Layer 2 of a small transformer language model trained on English Wikipedia (9 layers, counted from 0, width 96). Numbers have three digits each and are written without spaces.
Take only the direct path to the model's output, skipping the later layers: a vector added to the residual stream pushes a token's score in proportion to its dot product with that token's output vector.

Output vectors of the tokens that the questions are about. A number n stands for (n - 500) times 0.0027.
"ough ": 390403320557512449419854478366155554561470597603440626544653469298619817488409768504479458225522478315670509813472686762459237428283431666512335496426200687314532411294540698421537197576351458685596683592545608634475442500747365530609418495413642559350467642574323442654541689325436276586
"ik": 459511483600609439663650512557481643621407563693397398807534579555523460598454680426382624500535606409620488369468489435570485393541431477464579634639446537426503530387611488360475512582418474491478342594445326553360558663606564381614595455607731563433673313494400415558367503275534586494
"as": 668528637282568456552359509394540547411497489426490452710333446547559550585443609529539569399518488420355461391551472528620431479657475475409189601610487616292412542308552457570591458486537457687591434529344322647571807438434705451445384442616388500430487546577413614492311473508595576577
"be ": 781666342687320394295631401505382603469348300464668971748593506603654749525582750221449336580628575483491285475550500535284415427624471432531441118391655867648772638267358390665742514331495473304366472216485582548270346620295593629567519693723293385553449466589219312454531680359185619458
"tit": 230714414469360536425708596256412642570618660532487394652553760391504430581597274734237472386609547451426515496484528583524511421370528416445403304403537808587458537527513699371689591486412503537616364398451321551651567670738552436532368559658537537452665383324627601337451714567317590562
"ab": 493659646269373395497583610380574559323439493347469459507436411516374410537337302545319609413641462482531539624465486480653479552511466432470439366588564585563478455603557494683537438683388476473559518318436580517605618651596623491381447366600233507436713487672389616579480470454523487573
"im": 500550340485544437612613465598566756426528684479603449504783546578615475531451623461470472381532478392558426424571482467488532484512475311456394438352442441203376516547648454232744576641460577248423452384703693423555573497455644550365459273574632438559439619487390461520479487529662661446
"ty ": 474614421496486441441568567338286364671599724440203247642724460287545601424541535444308496394544400318432542289377401314325462327378444541337436454457314485403362490555681424619496385386675467508614448428278593514514346723458605464720705524429594440420652602437527294298482771622640474485
"12 ": 348463261692344503529605325514576435500324596458578391399424510429574516420515456540476451518459413524473494336363535519373537422370520581594390506542516402630556396524662549602417517497535396680331517562514524262513435668460643505662536573604511457369548357581418355500364523537538596483
"on ": 433481458422497416459295521520699468489333404408700551534602500500455814518587308645545540461393652600386691667605286240673373475565518381522453455442612696412522465414447497453539442516461624618633288363535367427284744587548365437597384544504688509449416630684407721551445435695512399416
"sion": 529766398845401369381464475476535257783598564375395428477345570376391584415454405666226617618344529631496530569496441653430521650398451535434347594689754462331531447553360532327609368519795574597535500496649604539396148496416512512790255356478589612450446568380509488267275609208043260467
"spec": 483664568736500355549629644420394378456404638776470573635570468358488568396466606430202482413375286440741178331580618717511667407414522439507582515703509589598643741349669599243758541535647619458595349478461676366373596496603404596697361634365566551454399452474405292440514492500342665635
"=": 655715430685500382464536635635284435712458466609422541311784223416711554440579450274362907736467409436551715435495633482464291292535477655406715376612533569760383900210724495382525265167594426588819630417510547320458255532651541782652659521632500439711386557519565780663532335701080559209
"ib": 590589452449533279649649564414552463580448550381344550476541491469332288408448470532282711484621691487687580496455314581490590518432444512271713368353714442480485623474637545587665482585447595391568411384657461427623405581731517493516532169846692578553401325632534531497436773338649534507

Each question shows what one neuron of this layer's MLP adds at an activation of 1. A number n stands for (n - 500) times 0.0026.

n130: 456485495538471598409499600565523440598421437560440467486400414475500529439517454454479469476453471419492488565507512548456523579554301543513554498487481427457530455433476459548485478458530419532490579476439502452531507494410565510512554562465494470426539517503446525445530556490486488591
Which of these tokens does it push up most? "ty "

n121: 561439468519431508648568503525501421355448565558467542557507436535512516526378451461565510410478493514452444452560589537535459546546452510431512508449531495515471514470537473441458462497615530489473481483517556539499444532548511561545452611522540484522495483576543498462553558568466505453
Which two tokens does it push up most, strongest first? "spec", "="

n152: 398526565386527500430431472605478542477475462449511483488567574496391507497505586452356548606402481640492522494514432517527551604463412433450444559602500520510580482533527577404407587502460487571519542538541480565572467468424389462466455510478492496502557509572528467484443427487458454495
Which of these tokens does it push up most? "sion"

n75: 473464437459558552495541631450515461490524471433506524551566487591500442455510548510452491527490476482445576490590440478583486509559365635486532520509473487505501397533541446563497505471435568522512485433487491449640528459506423502506488499546476504473595500500484484444576482559628470434
Pushed down most: "sion"

n217: 571435490567500459520494431487489526530562581469557465439465533545520495488485637489539556501457483394470398521450447567511428420454494615411589501502490543415485549534472569347577497526506552518476502548492534602483530528559456607495561515463525494500448567626440437535514521360409548587
Which of these tokens does it push up most? "ough "

n12: 597443517609506523556526583422535508458559453494542532499535493524506427531426499546492499423591441602520497490543437508470527477562295522534550571516517403525513459495503446541533574482525501460612469495508511531517541511405476523525557519383498361560469490430475493581471443493448479540
Which of these tokens does it push up most? "spec"

n160: 471491437491483490418590476500477529418447468396427512538545543466544462470457539445552469478536537481463529449368551524467483494492336446534489527426420460423589506485545542509388528420481474533519558570454545545578538545524562507485441460497451558497486522542518490492460513563461387555
Which of these tokens does it push up most? "ough "

n25: 484491460432457514535442509463355460545440571559500448535487552456474524532501516559462536510508499475485487500471504498516495485499413471515502604511564551471539542466529541546583528521571507457465467536512414550516476477485505408553501513525494538522536521527483505524508619514539457600
Pushed down most: "="

n148: 554452587488449523524489558579478467460581520556432554513501451578487570529539457485641545545434527608519523503514499505497446534528537542469474479510434470484528462517537480526519513496556543402568531413550458523437511414580396473466542520457507512558516530592454516545535446521539458517
Which of these tokens does it push up most? "on "

n91: 496513507497500578522524674403496502408479389390529475516487463557478569443493491508484497573603490518497503514555495520515517495456584515491565521534461544514595489545492443490460495473509579517549562384551505441565533520513542517441543452501488438455503463482540439513505505453550531454
Which three tokens does it push up most, strongest first? "ab", "ib", "be "

n185: 448499570564499497530539402597451424557568533580509502530423536649448554496507461593493469446507543577511490484503527527470491513481212475505593546504505487548559553475545524477484447434415545495562483530510531474433476454543518421499484517553560502494521468457391480513533452527504469494
Which two tokens does it push up most, strongest first? "ik", "spec"

n97: 500541523501489432529446467508546463492500539549567535512434495450530471447468530511504478404528443490572569458576501576614542561475322496560513516490548523493562480339490440501492475584525591480501463539421545540510565386502511566568515547573461494571507500478536384461403583523499484424
Which of these tokens does it push up most? "spec"

n147: 600508534487602476512487517482490477411617508542539454486450505481463401465562494533541554599559555469516472528551495544566546509435454630510511567542514549496450459554505547489558560494460517405414442417530456492505486536544450452451466398549543430520469511518504480448515388459478567466
Which two tokens does it push up most, strongest first? "ib", "im"

n71: 463503530537535527615561489411549482542470538462552482415445574503513541514560583503478509480473502416538505576540569522489530582509235501468523397459389554567539438447529547513567544459501499496461385473494501515544536427559528493519531527574540428442558477455483529410403444525577506473
Which of these tokens does it push up most? "tit"

n195: 539515420449448427613521482459512505474482542458428532467505510472545525642438542507529433446494531537514581488456538513467523536508497516483515506365479497596519544541507588413664454489563481599559558580468393532394482481548566456488465446358428375409461424430469439567516537606601503566
Which of these tokens does it push up most? "ough "

n48: 575538511504520425495463644402429527479488491529460589516565455562410431499463488589446615408427535561383457532503538502505422412426225479552562394505413453504477544461481496424527508482540449438622554531517503509498450453557551506475456493621425559518513489459526487471447477556491565492
Pushed down most: "12 "

n161: 452438591508480510532543564461580561514441467574437437566471386496494434435458573579535485549479484613383508501511497539501484464455451498474484466452399508462422495434475515481448530448547523474576496550583503454581460506582520563584478542571530447499510534462397472573534396463524514409
Pushed down most: "be "

n248: 617547557405460507476575544527580514433565460518511510515418454517511610523545514450467436495576439452544542462477427419516455552606751532422551568471494584479439440517517515490530428507429596568509535448532496514498527502431529491475540494463523393402416549478512529559524544431524458498
Which two tokens does it push up most, strongest first? "as", "on "

n138: 469423598498476478649525500457604660541532471440518527556568493554516420503426485491473511428532457496477541480570591488598350516591450431577516543522491537557497530456432481579431542543479368475515456500622409534421481449547495449490582574539488521450499584438444495540448465495474472476
Which of these tokens does it push up most? "ik"

n16: 441429488427570530484547500474438506417540465486585532524501539437556528539403490491512466497554460526547501457469458638531570501503540564553461437478482523574491466502512439458452451552523432492418540540465572425569441556518593507477581429467548542481540392544450541438456507445537517462
Which three tokens does it push up most, strongest first? "12 ", "ough ", "ab"

n29: 478468501467471446429569502533468547478416459425500484481526563515488407560546426507504365503414519566418547500473502494494461502525494416479453587474463485512532496452514483440507477527447525429531528586448590548616520585459519479439484453414475378516457569483491455551530467540471449537
Which two tokens does it push up most, strongest first? "im", "ab"

n252: 598478434471438520498530483465495485504383472465457441534473531561464520587428498544559485498534511510495560489493408495552546482486390476560507585472547507528405487451513484531522556482560492395519472492496439508552549454611512515497467469450420441525367431452558512514523450550618474514
Which of these tokens does it push up most? "as"

n193: 547523478522589497361519469488515465459490487472483454387513482417508456446481426504552506549558500419458456472538503556436548476466625507492617455454481532466462505468524418449536585428622530429517562373504515405492476535519516488524493556498545505469497541628466499510535525569483484575
Pushed down most: "ik"

n0: 497544515525592383515484541485519555439444493607488426543555490530488467365486483602486506461576513489458425508549536493530481513371666512591593521517457449512470521452476521416529546484509470442482476567550499437447418485511453533486405527502527437513529530474540504590457551443617505514
Which of these tokens does it push up most? "spec"

n231: 540531524523536480485446583464577519457487495528483482499475509466489450498525574482437528463526429609608508494599484443553555548466776480482510510511420402561513536377495515443524466496531455425549472458482478427465456511518543525583504541462489486551555495520478488459500408520447483483
Which of these tokens does it push up most? "spec"

n158: 445532578462524446437621502510368618466436512518515478427415574447570423483436471503481417445573600481478494529548565548498473489496569450445532538544480504457513429533535516504469420513497489513491474431431510494515520442471498466480449467481581549516542554516547447459521550458535510522
Which two tokens does it push up most, strongest first? "ough ", "tit"

n106: 498500432471482522494552488470533488413525510549465428509434532588463484453481418521522558456547533430488368520493559478458472466473549474484470483481491599408559478494467568512553478566501502616529584630508512473568525561459471652488608434571534607477446533527423471551469476408519540485
Pushed down most: "="